Layer 6 of a small transformer language model trained on English Wikipedia (15 layers, counted from 0, width 96).
Take only the direct path to the model's output, skipping the later layers: a vector added to the residual stream pushes a token's score in proportion to its dot product with that token's output vector.

Output vectors of the tokens that the questions are about. A number n stands for n times 0.015.
" Heseltine": -101 -42 -52 -48 -50 -165 -134 57 10 105 -16 305 35 -112 -90 20 61 -93 105 -68 89 -2 107 64 -18 58 -93 -22 -62 92 -113 106 -92 -27 -37 69 63 -119 -66 22 90 -57 26 -19 12 -285 -63 95 -8 164 60 -47 -25 20 150 47 4 -49 37 57 63 -14 72 10 314 -18 -87 -37 -6 22 -41 -24 -90 23 112 -65 -119 92 12 -2 48 -96 -64 -95 -10 46 66 -22 66 7 25 75 2 68 -6 -16
"ficial": -55 0 2 -47 -67 -68 -88 -5 33 19 -79 51 65 -114 15 -3 -60 -63 42 -133 -34 65 119 11 -112 -14 -40 -73 -20 56 40 -26 -104 -76 17 64 -3 -16 0 -97 16 -58 53 70 -125 -86 -143 28 -45 97 -10 48 -10 -64 27 121 -34 50 118 34 58 -16 133 35 102 -130 -34 36 69 -35 -50 55 67 9 98 35 84 19 -101 66 -27 27 -21 -62 3 18 107 -5 -14 -29 45 92 -14 48 -49 -15
"ement": 14 -55 -28 15 41 -75 -50 -8 3 62 68 39 -37 -101 -11 98 14 33 21 -68 42 24 128 8 -108 20 -63 -18 30 57 -85 -25 -54 -17 -80 93 -7 -21 15 -134 27 -45 108 -92 2 -73 26 123 56 82 59 -19 18 -28 -24 -53 26 -141 91 74 -27 -86 40 37 108 28 -77 15 178 94 -4 -67 35 -35 -80 18 43 134 -16 -2 30 -35 -40 -11 -83 -5 95 -74 -18 116 24 2 59 3 -11 15
"based": -51 -82 -47 32 -16 -52 -12 37 12 7 7 58 65 -66 -70 -4 39 -96 31 9 73 110 82 0 -6 -34 52 -32 -53 -6 11 48 -20 -116 2 -89 -99 -37 -72 11 66 -34 0 -31 54 -70 -11 29 -41 89 33 -17 24 4 82 22 -4 -32 3 6 66 -33 31 82 0 -47 93 29 24 47 -61 69 -48 42 51 -53 9 39 64 2 -23 37 -66 -71 -73 -15 24 -62 20 44 46 -42 -68 108 -19 174
"uf": -16 -37 17 21 -72 -49 -112 -26 -35 82 -66 24 28 -45 -11 16 51 -87 25 8 -5 82 38 96 -29 -30 -107 16 49 -63 -45 19 60 -10 20 31 -7 -72 -28 4 22 9 32 17 51 -67 -85 -62 1 116 -39 6 -25 53 66 9 -18 12 -17 56 84 -6 91 -38 75 -80 -19 -122 10 60 34 -66 -14 -74 -7 5 -74 87 8 -35 4 3 0 -14 -39 -4 78 -5 -73 76 76 34 -34 36 -11 -4
" Succeed": 70 -128 9 21 46 -100 -77 17 -15 54 -3 107 24 -92 -29 -91 -59 12 -26 8 10 30 66 42 -67 100 62 33 4 80 16 16 26 67 -102 127 100 -25 24 -55 67 70 -2 36 63 -57 -96 82 -37 52 -59 -51 77 59 101 59 20 27 2 17 63 -80 -67 62 85 -79 -59 2 -80 -77 -60 14 -165 -32 99 -104 -13 32 70 -114 5 -81 -112 -151 64 -21 -21 -43 -2 21 -43 4 34 -21 -20 62
"O": -31 -94 -25 -25 -72 -132 -152 44 41 103 -26 472 34 -136 -49 -2 56 -91 70 -90 45 40 122 56 -78 78 -100 -107 -69 104 -85 93 -91 -88 -103 58 68 -175 -78 5 73 -30 37 -51 49 -394 -53 103 -23 276 62 -73 -11 14 199 81 19 -64 -5 34 69 -37 42 37 349 -48 -67 -55 25 0 -70 -56 -161 30 112 -92 -105 103 66 5 66 -100 -58 -132 -50 35 76 -29 108 -8 33 39 -23 62 53 26
"yer": 87 -71 -52 45 -3 -75 -45 33 54 -9 -38 22 26 -5 -95 -23 31 24 7 13 77 48 71 31 -38 11 -48 -3 30 -5 20 152 -19 -50 87 80 -45 -75 33 86 7 -41 47 -74 40 -73 40 62 -1 123 -73 23 39 11 63 -3 -32 -75 20 -56 35 20 -35 -41 61 -62 16 -44 54 -23 2 70 -138 4 -16 -10 -47 81 -49 -37 4 -32 45 -41 46 -47 13 -30 -48 101 -27 15 -64 89 49 31
"digenous": -64 -67 -17 0 20 -7 -78 -1 -61 99 33 63 11 -68 -4 -34 -26 -26 65 -56 -6 13 33 41 31 35 -73 -33 -64 86 28 -31 -81 54 -91 27 20 -54 -31 24 65 9 39 -73 -43 -60 -37 20 44 87 -88 -11 40 -25 94 87 6 17 38 -72 108 -27 0 70 10 -79 -46 20 15 33 -35 -42 -6 29 58 -16 -10 46 -6 18 -10 -112 12 0 44 100 47 35 0 -95 0 -18 11 -17 -59 -14
"5": -31 -93 -22 -27 -72 -132 -151 44 43 100 -26 476 34 -136 -48 -2 56 -91 70 -89 45 37 118 56 -78 78 -99 -106 -69 103 -85 93 -91 -87 -103 58 68 -177 -75 5 73 -30 36 -51 51 -393 -53 103 -20 276 59 -70 -11 14 199 81 21 -64 -5 34 69 -37 42 39 348 -48 -67 -55 25 3 -67 -56 -160 30 114 -92 -104 100 65 5 69 -100 -58 -134 -48 33 76 -29 105 -8 33 39 -22 62 53 26
"Datsyuk": -46 -96 -32 -17 -64 -130 -148 42 37 97 -28 419 41 -119 -42 0 36 -95 61 -92 47 49 117 51 -65 83 -96 -90 -66 100 -82 82 -86 -80 -91 42 78 -167 -54 9 72 -34 36 -49 47 -344 -37 109 -25 227 52 -56 -10 24 158 72 17 -71 5 38 66 -45 51 42 292 -44 -48 -50 21 3 -53 -53 -157 28 94 -79 -98 97 60 7 69 -103 -63 -120 -46 41 67 -29 99 -10 28 25 -21 55 51 33
"Gls": 9 67 -26 -72 61 25 -85 5 -11 57 -35 106 46 -137 -50 39 37 -31 90 -89 -43 35 10 -23 -11 89 -29 42 -41 37 -3 6 -99 12 -174 93 31 -20 -6 26 37 41 26 -22 91 -105 56 9 -18 72 23 7 74 59 118 -17 22 -79 -7 -33 58 -2 87 -6 43 -77 118 -47 94 59 36 -40 -125 -60 -4 15 -43 132 -15 -107 -14 56 63 -113 13 -56 31 72 40 -71 23 37 -18 24 72 31
"q": -34 -93 -22 -27 -72 -132 -151 43 41 100 -26 475 34 -136 -48 0 55 -94 70 -89 45 37 118 56 -77 76 -102 -106 -69 103 -85 93 -91 -87 -103 58 68 -177 -75 5 73 -32 36 -51 51 -392 -53 103 -20 271 59 -73 -8 14 198 81 21 -64 -5 31 69 -37 42 37 347 -48 -67 -55 25 0 -67 -56 -160 30 111 -89 -104 99 65 5 66 -100 -58 -131 -50 32 76 -31 105 -8 33 39 -22 62 53 26
"]": 80 29 55 -73 14 -9 -17 28 -97 65 -168 49 10 -34 -88 -7 52 -26 114 -79 62 -61 52 -14 -58 -69 -46 -22 19 45 -40 -29 67 -55 -22 34 21 -23 15 2 -14 67 -79 -56 18 -54 -99 65 7 84 -77 35 147 -36 16 26 13 -63 -75 25 -6 -70 -115 64 53 -55 -58 -125 64 -28 40 2 -45 71 92 28 -28 36 49 -70 -33 -9 18 -118 90 -64 22 -28 45 128 47 111 -7 -30 3 49
" ===": -112 -79 -103 20 -15 -66 12 2 78 -20 34 41 -42 -100 34 -6 -33 -80 23 0 149 78 -37 -22 -37 -32 81 2 -58 -10 -27 -33 -40 0 -64 42 96 75 -21 -21 12 -34 31 46 35 -51 8 -16 86 10 -10 2 -38 -17 18 -92 -53 -75 67 -46 -55 9 12 75 138 -91 -7 -44 22 70 -57 3 -9 74 -10 -9 -67 97 -4 -88 55 -31 -49 -4 -95 -9 -12 67 4 -44 -83 38 -37 69 108 -13
"ty": -8 53 -46 -43 -40 -40 -15 56 -4 38 -37 10 -35 -2 -59 -28 21 -107 1 60 -14 -4 12 22 -68 39 8 -74 43 51 -27 39 -89 87 58 75 82 31 -18 -89 25 1 -24 61 67 -27 -27 59 20 70 -83 -77 40 35 -6 -89 -43 25 -32 67 15 -28 -2 -31 6 -36 -37 30 28 57 -57 -61 -58 -52 -2 26 -10 38 5 61 -40 -115 -30 49 -41 30 1 37 57 -10 23 63 58 21 -46 -58
" guilty": 2 -51 -92 -72 5 -28 -37 -108 47 104 19 82 39 -87 -66 31 48 -36 92 -29 -34 14 77 -2 4 31 -23 -3 -40 34 -137 -39 -93 -30 -2 17 -7 -30 60 39 -32 -13 -6 -6 45 -45 -6 33 -18 105 10 66 -18 27 7 40 124 -70 42 36 10 -42 14 -4 61 51 10 39 20 0 -115 40 -97 -3 -11 52 -96 31 -6 -11 7 -39 -6 -6 -55 17 101 -108 9 57 -38 74 -35 -44 91 94
"ping": 15 -13 49 -49 64 25 -21 53 -11 -33 -14 24 -5 16 41 0 43 -37 -45 -16 42 141 -4 -47 102 11 -64 -2 -19 27 -33 -28 -59 -38 -22 26 -4 -25 -86 1 7 25 99 41 39 -57 -17 78 -3 93 -3 -90 -117 29 7 -12 -37 -32 -14 114 27 -7 20 46 52 -66 -74 60 81 46 -119 -12 -32 45 11 -38 -41 100 -82 -19 3 -6 -103 -95 8 50 69 -98 -6 37 -46 30 33 -23 -54 31

Output weights of attention head 5. The head adds the sum of these rows, row i times number i of z. A number n stands for n times 0.0044.
o0: -159 47 196 -53 -91 100 -154 -10 -169 -80 -97 -150 40 -11 -43 36 96 106 82 -180 45 7 57 55 -167 -107 -136 -15 -105 66 -127 85 -163 -91 150 -94 -35 109 50 -139 -126 -193 -41 86 157 115 191 96 202 24 57 29 96 107 -46 -48 4 -343 67 230 -264 -258 225 334 -175 87 121 -224 3 77 -34 124 -282 -111 -180 407 42 -66 4 -112 66 -157 157 153 -8 120 -129 -124 0 -248 -178 -169 -173 67 72 203
o1: -55 208 245 -189 -74 -3 -117 19 -78 -44 -129 -85 31 -58 177 56 168 117 -38 -121 -17 -35 99 -108 36 -2 9 -233 -53 58 -85 91 -90 135 -101 0 67 -181 -313 -71 -126 149 109 -28 -13 -152 -220 13 -158 -188 31 25 11 17 -39 62 118 -19 116 38 -14 -8 -71 -53 -59 -204 130 -11 -91 22 -171 48 -109 34 -11 52 110 98 35 -107 108 -29 131 -2 171 335 11 10 -200 -213 -48 103 -201 -45 -93 41
o2: -60 123 -115 -34 -26 -162 8 -393 260 -222 17 -49 -54 34 65 -82 -18 -31 9 26 101 -39 -16 67 208 19 285 106 91 -293 -35 106 114 -114 143 76 93 -7 128 -201 77 37 -58 -216 -125 -139 249 233 -75 44 27 16 210 122 -31 98 110 -204 132 113 1 23 77 -119 88 193 -18 -157 -6 -130 -45 69 -47 29 -40 -25 54 124 -213 -99 -159 105 13 -13 156 -101 -136 107 -171 19 -127 0 -148 -107 295 20
o3: -15 125 49 -67 50 121 -28 172 -55 -153 92 206 -125 74 68 24 7 -141 -48 294 -137 -10 -133 70 119 6 39 -164 -23 -187 -1 50 -30 -132 45 1 12 -33 170 14 -170 -35 -17 -148 59 109 331 59 -130 -31 30 91 -117 128 -15 97 -131 -61 105 28 86 -80 11 -102 -128 54 182 125 -17 -106 332 208 38 -95 -34 78 -86 -108 5 159 -31 107 -22 -130 -78 155 123 48 99 -5 78 -254 -83 8 190 -49
o4: -22 -67 85 -253 119 -57 -52 -79 242 85 87 140 237 181 60 -16 -9 1 -65 -122 -183 -14 -146 28 -108 40 211 21 -224 38 -234 229 -37 46 66 18 -128 -99 -208 31 7 -86 -143 -6 178 19 -21 87 225 104 -74 51 -83 -29 84 -74 107 25 -45 -243 -245 43 -5 -91 -52 -23 -335 -121 114 -49 94 -6 274 -349 -31 -179 103 14 116 -77 154 71 -25 16 94 -71 -14 -104 88 -41 -178 -187 117 -334 64 190
o5: -81 -95 -25 -111 14 -109 70 6 -52 -105 84 -55 -244 39 -131 -78 115 -111 -29 47 146 -79 -192 -68 94 63 78 330 281 145 -58 132 15 -296 194 -101 -231 -220 -21 82 -138 -48 -146 -15 47 104 -183 -158 183 213 155 152 -212 9 68 -168 58 -473 299 -105 148 -163 180 -100 -44 -194 104 -73 -117 -186 77 -104 14 190 -219 14 251 226 171 -63 33 -163 -113 184 -57 137 125 -54 -27 358 -110 87 15 -11 -40 23
o6: -90 -71 22 -25 -45 129 9 -41 29 41 100 -89 200 198 134 198 -68 135 -168 -8 -48 3 38 50 4 -14 -296 -112 -88 24 36 173 -142 -139 124 38 69 216 -218 -288 256 -192 -64 -150 -27 -168 237 37 98 -68 71 -155 -140 179 -13 -19 -151 91 -134 118 -65 152 26 249 -355 265 186 -6 48 295 -140 40 -66 -237 -147 194 -128 -66 -218 86 -110 -128 -31 61 -164 61 -74 -17 26 -211 -62 -206 -58 2 29 -193
o7: -42 -29 104 158 -18 83 88 53 137 -216 -19 347 -42 241 -77 36 111 35 -363 135 -15 -119 -38 -110 76 59 -149 127 -61 -80 43 -288 291 -118 38 103 -200 201 -90 -78 -55 34 -66 282 -42 35 3 -43 255 154 -41 -35 -143 47 -72 -116 -229 -88 48 59 20 -100 -47 114 -35 232 167 7 -271 127 48 -5 93 109 89 13 68 -93 83 -81 109 310 -106 -34 -31 -148 -28 -62 53 -109 317 90 -7 85 -133 88
o8: -208 6 -127 20 94 -29 -13 -74 30 -64 -124 36 98 -192 -144 14 75 -206 -58 -53 191 -101 51 -37 -155 34 123 -6 133 -66 292 -126 198 -101 -68 77 -30 -83 -44 378 -187 142 152 181 1 109 -127 -181 -82 177 41 -115 75 29 85 149 -57 -18 136 -84 103 -123 3 -58 380 -187 38 180 -12 -112 -65 -162 163 -14 70 -188 95 -28 22 -45 40 -11 -29 11 122 -14 101 -45 -71 16 -33 109 -54 4 -60 -121
o9: 155 -59 86 -142 47 -105 89 -149 78 -208 101 190 -158 -55 17 55 34 13 257 -34 -216 90 84 53 -40 -33 47 115 -107 -244 -79 -37 104 -53 -15 163 -109 -180 56 -23 168 3 3 -240 -82 -4 -80 103 -189 137 -191 13 110 -15 10 71 53 98 -142 -27 48 -5 -81 -101 112 110 -88 -125 20 -21 -56 8 -21 -224 209 -205 44 31 26 -143 -66 0 -2 -73 148 -106 136 62 -159 96 47 204 98 -15 102 178
o10: -208 1 235 -59 -86 -20 -7 -76 -136 108 194 -94 -44 -183 114 110 139 -99 38 142 -114 -20 -284 -7 50 125 216 151 23 -87 -154 -74 10 44 -41 194 18 -289 -40 163 -55 -19 -8 -61 81 76 -197 -198 -102 -187 116 77 -107 121 217 28 -92 -55 -44 -182 -8 -87 64 2 45 -177 89 -65 252 -133 -137 109 -166 73 38 175 -68 -192 5 -11 0 -395 -123 65 113 185 165 -30 -58 1 -98 -46 -70 323 171 -156
o11: 81 -205 -30 -73 151 58 339 85 -23 -24 -34 227 39 100 11 150 134 -192 -45 -88 -65 182 206 107 -121 119 104 -1 72 165 86 321 112 37 -51 37 -71 35 95 -117 331 -71 203 -13 -87 149 30 -49 -87 258 -154 -49 -224 -100 -31 293 -36 184 -159 -85 133 -18 165 87 192 179 -151 -28 -76 67 8 -64 99 -64 -244 -83 -32 106 248 10 -17 -166 -145 73 -126 -189 163 -127 -40 27 127 -87 -31 -236 49 -250
o12: 63 -61 -53 99 315 -55 -20 56 -186 29 -395 61 17 46 233 49 -138 159 -37 -17 -8 123 21 192 -203 84 198 100 173 -81 64 17 -21 142 -270 116 229 -165 -108 111 78 214 16 -11 -18 152 32 -32 61 39 -49 -198 49 -20 -71 124 -57 30 -22 80 194 -126 -215 -23 36 14 -84 178 -118 91 -159 25 28 -74 231 -14 -219 -256 50 94 -17 -55 188 -83 -33 -146 14 183 71 -42 59 141 -20 2 39 -260
o13: -2 -156 231 12 -72 -22 85 18 69 127 63 182 -122 -33 -147 -231 87 10 -12 14 171 -104 -67 -128 -43 4 94 -200 -11 57 -125 -201 87 68 -39 -39 -107 -166 -28 -119 -213 -171 40 253 -25 88 -174 -42 -66 89 69 172 -64 -184 -9 118 31 107 -7 240 42 -70 -72 -120 70 -74 -17 17 -67 86 -12 -31 -62 340 49 -83 -60 -26 -16 -166 69 177 -227 158 15 -80 211 54 -19 196 69 126 4 -220 -182 167
o14: 176 -21 -12 410 -153 92 92 26 -42 44 51 272 41 -114 74 -26 206 12 -69 304 27 58 29 23 271 -150 51 148 -39 -85 -88 -93 51 -47 -63 198 -23 90 32 -44 -78 145 -89 -3 -14 13 80 103 98 9 -68 -258 38 62 44 -55 73 200 -165 52 -245 -28 -260 -15 37 236 36 -318 -32 102 42 32 -93 91 85 95 49 -110 -107 122 -19 -34 49 56 -3 -103 -19 -136 89 -33 -50 76 -111 249 175 159
o15: 25 -39 -207 -62 -228 155 145 72 -109 270 43 60 -1 -93 -120 61 21 -276 6 54 111 73 67 -35 -259 -46 -31 -50 -8 -63 205 141 15 153 85 -27 89 180 -66 240 13 -57 146 24 -82 175 -191 -119 -158 73 -71 14 90 236 39 34 -97 96 -21 -171 -15 25 65 -8 176 -238 -19 94 89 136 243 -77 18 -71 -2 -62 -113 41 -4 212 -64 -186 51 -143 -300 23 5 -155 -28 75 76 -13 -46 -91 -106 -174
o16: -296 -92 -107 25 -111 53 248 -33 99 -34 60 -468 22 268 10 -155 -330 84 -26 -62 -110 142 -71 -351 -130 231 56 -128 137 43 15 -274 91 84 147 16 -5 56 -68 57 18 -36 -75 155 -75 -161 40 -244 -229 32 53 96 -319 61 -134 -21 67 77 -142 -56 155 110 119 55 -79 85 -58 365 -68 -82 97 186 -148 -93 -67 -293 -54 48 -40 -58 -42 266 86 -76 -148 -59 128 -40 -71 -221 102 4 -105 46 50 -32
o17: -49 -110 34 294 -11 -64 -14 107 114 28 -86 -71 -8 -61 19 -37 -84 55 56 -8 47 -126 -60 -229 172 -27 43 -226 -192 2 40 -420 114 93 19 186 125 -97 58 27 -86 157 -31 107 -2 -93 113 -57 38 -193 26 -207 162 -136 137 -174 -29 168 -24 84 -2 -80 -143 -60 140 178 -30 -53 78 -249 71 81 -81 184 -118 -270 10 -266 -44 96 -37 121 -126 2 51 112 -74 98 -52 11 38 -101 90 195 35 -172
o18: 15 34 18 -76 58 94 12 -34 -40 -117 -78 -148 167 114 122 -29 -161 -33 -202 -101 -133 58 -270 228 -88 2 -68 -36 -31 9 -38 102 -120 9 194 96 203 -143 -245 11 -105 -69 72 -70 25 36 -34 -172 238 121 34 -22 -206 -75 80 152 -100 49 -135 38 33 70 30 58 -294 -4 -78 62 170 76 -309 -238 282 -17 37 181 148 36 -40 -72 65 -74 -225 237 28 -107 173 -45 -103 -88 -111 -84 87 -127 -291 -47
o19: 155 -129 -85 235 -184 31 163 117 -227 255 -159 35 -48 41 23 -178 44 -160 51 21 48 -28 49 -190 21 225 204 -58 49 -56 -164 -67 172 258 -110 201 74 123 135 8 -131 78 -41 51 43 34 74 41 237 45 -13 -140 50 -72 130 -154 -110 -128 -69 77 -281 -63 19 80 -6 -162 -85 -228 117 8 313 142 -166 415 -40 -129 -119 -186 96 107 -15 320 -248 -93 -80 142 81 -110 -67 -8 -137 193 -55 91 205 82
o20: -70 165 -71 -115 -176 -7 80 -213 30 294 112 -84 -34 62 126 -30 78 -65 4 249 -113 -81 76 -117 54 -121 231 36 88 -177 -194 220 -171 39 99 118 -49 -67 -359 -105 -100 -63 -13 -70 -74 271 -125 1 14 169 -56 -111 97 270 1 25 89 -114 58 -62 -59 -24 16 -60 -157 -189 -217 -247 -62 -11 -3 48 49 106 50 65 15 145 -28 -7 78 -86 183 36 -32 47 146 192 -65 83 -182 281 -87 -212 92 152
o21: 203 -117 -25 145 106 104 -144 67 -1 37 -302 130 -52 53 -153 24 60 -89 92 -221 67 205 59 300 -109 -155 149 -127 -217 -181 73 83 12 111 63 -195 223 -230 197 273 -385 93 64 51 21 72 -78 74 -290 122 -105 167 354 -79 -68 7 165 45 -172 26 11 -168 -180 -298 218 71 253 93 -85 155 -23 -278 -136 -279 111 -127 194 173 241 -53 10 90 -150 -62 170 17 -12 -152 -348 80 165 -149 -74 -47 -39 86
o22: 213 -296 256 -178 -149 -90 114 157 -16 -74 -31 411 44 -117 103 -129 42 -112 -112 -15 12 39 -353 -49 -128 178 187 -196 -238 11 -203 -56 169 247 18 210 108 -329 -96 89 -69 19 48 -40 30 -170 -201 -41 16 -8 81 -7 -160 -74 220 48 19 336 -87 -2 -269 -98 -254 -287 249 -36 -145 -37 171 23 262 1 158 -230 121 -243 -88 -264 -2 41 -2 -50 -204 132 -62 32 163 -302 -51 0 -103 -198 10 -233 -94 -21
o23: -196 -17 274 224 10 179 -63 126 -15 62 -20 -186 -41 -197 -19 28 137 234 121 -128 318 -22 -158 -176 -50 97 9 -12 -21 -131 54 -160 99 -77 -97 -34 -75 -9 -171 208 -70 61 -52 44 193 -110 -75 -204 94 -14 -14 110 -18 138 16 -130 52 -37 -4 31 -230 42 110 94 -226 50 258 -29 84 140 50 7 -425 -220 -181 141 169 87 -124 -184 -261 -3 -31 -51 213 -60 -153 -189 65 40 76 -99 -112 -28 -244 129
o24: 187 115 196 142 -73 -26 -104 65 -134 -50 80 -35 -52 21 -90 44 -314 232 125 0 -212 -97 -2 -5 -3 92 -88 -45 -64 51 -147 -235 73 -115 -17 63 -213 -7 132 -110 16 -15 -18 229 121 59 -26 19 187 -26 155 6 158 -212 -49 -94 60 134 -141 119 -384 91 -153 0 -34 139 -156 -127 -99 28 -13 69 -12 8 126 -27 -292 -225 -24 -53 94 97 28 54 307 -182 -13 -78 114 143 -314 52 90 -5 105 90
o25: 84 -182 48 -37 160 34 86 222 -76 -124 -121 148 186 -42 144 -9 175 -45 101 -131 94 199 44 108 154 -68 -56 -47 -97 198 -97 143 61 -43 -211 -4 -6 -191 -64 -193 41 12 -29 -70 71 28 52 12 25 -56 51 -72 -46 -119 149 -88 52 -178 135 -124 57 -166 -99 -50 23 -54 15 -156 89 142 -136 -86 -11 115 61 -70 108 -75 167 -34 -71 -97 45 58 -44 239 71 -184 -164 107 -120 75 63 61 -16 -72
o26: 76 -26 4 -129 44 -7 219 53 21 83 -150 -346 -185 162 47 -9 3 18 -218 94 -101 -45 -318 -28 16 -21 194 76 9 -159 -23 271 1 75 36 124 228 123 -278 43 43 41 100 -43 31 -15 -86 69 -46 -50 -11 22 -66 77 -187 -11 -42 -3 -32 -128 3 49 -106 -58 -218 112 41 -66 -1 76 -45 126 24 89 -51 -20 24 18 -71 17 83 26 12 -150 21 3 -149 153 28 -66 25 -100 -22 -34 61 -89
o27: -45 87 70 -18 -74 8 -99 -143 120 64 201 10 32 -165 -78 -91 -91 -117 101 -189 135 -63 -306 -111 -10 -55 53 -232 60 1 257 -131 -34 98 70 -112 69 -206 143 210 -174 95 -56 22 -132 -267 0 17 -157 -301 102 329 10 -20 62 72 -11 -30 92 130 160 106 322 -95 125 -273 142 345 267 -291 15 145 -149 -31 -262 -145 -44 -88 -28 29 -76 72 -298 18 -198 109 36 -104 -195 11 392 -193 1 -27 2 33
o28: 148 84 46 -111 -36 -10 52 70 -114 28 117 200 16 -47 43 -16 -14 50 -36 15 -81 -197 20 -198 -48 73 -145 -95 -84 -8 39 -127 134 -81 -237 43 -238 107 -260 108 -27 155 40 45 19 -96 -37 139 -75 -20 -51 -108 -72 -19 94 -28 -139 298 31 -113 -128 157 -311 25 -140 -82 -9 54 100 125 114 231 178 -102 130 -285 -88 -249 -174 -7 195 211 -53 -219 66 125 147 83 200 -53 -150 174 204 3 61 83
o29: -201 -229 3 128 47 16 -31 -96 36 289 9 -193 26 56 -290 176 114 -201 -31 303 -84 -232 168 11 301 220 -218 -11 60 -79 -37 87 78 -162 -199 10 -308 250 120 -98 -25 -224 3 128 -90 37 25 -16 -51 -32 187 44 41 22 -108 -243 -85 -314 -36 42 -27 20 25 -99 78 -171 320 8 -290 150 -43 -132 -58 76 302 147 -329 -22 -63 -126 -80 142 69 -2 130 112 135 92 2 165 96 95 -98 52 165 140
o30: -191 114 -58 -15 -70 19 98 24 -110 197 -155 -269 -284 -167 -19 -137 226 -117 178 -29 144 37 29 -117 50 -232 -1 -103 55 -73 24 7 -112 11 76 185 121 -28 -199 -12 -191 -23 139 -311 100 64 -13 -6 -44 208 -103 -108 110 114 11 -22 52 -70 -227 152 201 -96 -58 229 -388 41 258 -126 42 -246 -181 133 -125 124 -214 183 393 149 -198 -1 -135 12 -67 152 -119 117 44 304 21 52 -142 107 -2 177 -173 -115
o31: -415 -61 -158 -47 109 -78 -68 -214 191 113 191 -338 124 24 -218 -21 -72 42 86 54 -125 -110 67 -251 59 -200 -101 81 286 2 78 -109 -108 -452 -43 -60 -181 116 157 39 -128 -175 -158 42 186 -99 169 4 73 -24 154 -16 -88 -37 -84 -50 44 -168 11 8 15 39 188 128 -99 -35 194 186 -52 -294 -38 99 -41 -200 -209 -178 49 38 40 -11 -63 257 16 67 -16 97 -53 219 216 6 33 -17 -101 248 317 195

Each question shows a token from some text and the vector z that the head gathered there. A number n stands for n times 0.011.

"ed": -122 -6 19 42 -150 194 59 1 -84 -31 67 5 -40 24 43 -22 57 -28 158 -28 -24 43 -50 -11 -112 101 -17 49 -181 1 -2 -43
Pushed up most: "uf"

" O": -14 -42 68 -116 -109 88 -35 -169 42 -74 153 -95 -110 -77 41 69 -43 101 41 36 -5 -72 -25 63 -35 38 -8 -116 -56 34 197 -65
Pushed up most: " ==="

" Metro": 48 37 -163 -129 -146 7 132 -193 37 -105 -110 17 32 25 -36 99 -78 40 60 46 5 -68 -127 60 -18 204 -206 -85 32 -45 135 -96
Pushed up most: "digenous"

"ana": 180 -2 72 -1 -82 156 -99 -33 62 -75 -82 17 31 -39 -35 -47 -109 6 -17 174 -92 -38 3 20 4 112 -28 -51 -270 173 -65 -30
Pushed up most: "ement"

" |": 38 -1 41 -56 68 28 65 -10 -29 60 125 24 211 -225 35 -1 -36 -56 44 4 57 -27 77 -7 12 109 22 -193 -25 23 -55 -168
Pushed up most: " Succeed"

" R": 100 14 59 -125 -33 21 103 -27 107 -95 108 108 -46 -223 -60 61 -153 49 -82 -16 -28 4 -155 -65 -189 143 -176 -58 -172 212 -114 16
Pushed up most: " Heseltine"

"š": 268 -8 80 -67 -36 208 -84 -145 6 75 78 20 57 -89 28 -19 -170 -168 -127 10 56 -4 -88 -44 -116 62 -106 -150 -140 161 35 56
Pushed down most: "ping"

"z": 69 -76 108 -109 -13 -59 160 7 99 -107 -43 110 108 -233 -14 121 -109 78 -116 36 29 -11 -113 -89 -192 66 -105 -217 -130 255 -117 -41
Pushed up most: " Heseltine"

"pe": 287 33 10 182 -194 128 -50 107 -11 137 39 61 -145 -16 123 10 -119 -37 -100 12 24 43 79 95 -80 143 40 -95 -59 171 148 25
Pushed up most: "based"

" Act": 147 100 -152 121 -42 62 -135 -93 104 -33 225 -66 -82 -95 -146 88 76 38 -82 117 6 52 27 110 -43 -108 -30 69 55 -120 15 -32
Which two tokens does it push up most, strongest first? "Gls", "ficial"

"er": 182 -15 50 -105 34 -28 56 -175 106 -63 37 119 86 -22 -49 98 14 38 91 70 71 -63 -9 12 -108 -19 -10 31 -98 -93 122 -51
Pushed down most: "]"

" Martín": 161 -95 1 33 49 115 134 -41 -72 84 -14 66 30 -211 123 -57 -303 -50 -136 3 34 20 -189 42 -44 178 -198 -148 -138 170 -93 172
Pushed down most: "ficial"

" Pablo": 67 6 29 43 -1 84 96 -97 -127 53 -81 1 5 -45 23 -70 -227 20 -117 81 50 30 -158 -19 -129 205 -70 -36 -77 101 -7 58
Pushed down most: "ficial"

" M": -24 -98 13 62 86 134 27 -190 83 -50 21 14 36 -223 -61 30 -101 -43 -45 55 47 -245 14 -235 -140 204 -54 -95 105 137 -64 100
Pushed up most: " Heseltine"

" B": 21 -83 131 -45 -62 186 -59 -131 93 -106 196 -17 -127 -83 91 43 -35 83 -9 87 -40 -34 7 142 -101 58 -34 -34 -161 44 121 -62
Pushed up most: " ==="

" Shaw": 100 -39 -65 -39 -8 54 117 -36 3 61 54 -82 209 -150 31 19 -75 -46 23 -98 13 88 -87 3 -100 45 -51 -93 -64 226 35 72
Pushed up most: "Gls"

"ter": -8 24 -46 65 -97 163 54 113 -49 -84 47 8 -22 58 23 42 183 85 88 49 57 -23 132 -31 -115 77 33 7 -49 -2 138 -116
Pushed up most: "ping"

"===": -63 70 -107 75 9 -38 100 35 3 -38 42 200 84 75 -98 37 98 -102 131 12 -51 -64 61 -152 -182 54 5 112 102 -101 70 -12
Pushed up most: "ficial"

" for": 18 79 -96 -96 -111 -33 -140 98 133 68 -71 -76 107 130 -114 44 21 110 93 92 -17 90 54 -221 -81 -39 6 91 47 -35 128 -101
Pushed up most: "ficial"

" Metropolitan": 95 53 -59 60 -4 105 -38 -91 87 10 128 20 21 26 -91 0 -96 -64 -60 78 -35 -10 35 -44 -81 111 -115 45 105 14 -14 67
Pushed down most: "ty"

"phi": 204 69 183 102 -39 143 -104 179 -31 11 41 -2 -131 -42 139 -106 -32 -73 -73 205 -5 -89 58 -36 45 71 -188 -78 -194 101 -70 83
Pushed up most: " guilty"

" on": 71 51 -66 -294 -82 173 -58 44 153 -30 213 -17 5 -122 7 -67 -75 131 -6 -31 43 -196 -91 10 47 117 36 -100 19 109 32 74
Pushed up most: " ==="

" Urban": 68 47 -116 -30 -33 152 -166 -99 100 105 243 -38 -36 51 -93 2 -66 21 -43 186 47 47 -12 60 -35 150 -142 1 55 5 -8 82
Pushed down most: "ty"

"sa": 175 -11 96 -46 -116 324 68 119 165 -84 -37 -35 107 -140 -2 -18 17 88 35 9 -53 55 -150 87 -196 141 -54 -115 -281 290 188 106
Pushed up most: "based"

" and": -33 90 -81 68 -199 -231 2 62 96 -57 -64 82 64 230 2 62 51 44 11 134 -85 -76 110 -102 -100 35 -86 215 113 -12 31 -170
Pushed down most: "yer"

"ive": -96 -24 -13 77 -164 139 81 -3 -85 -36 23 33 -62 21 11 36 44 8 106 -77 -80 81 17 -17 -136 70 -36 106 -153 -4 21 -112
Pushed up most: "uf"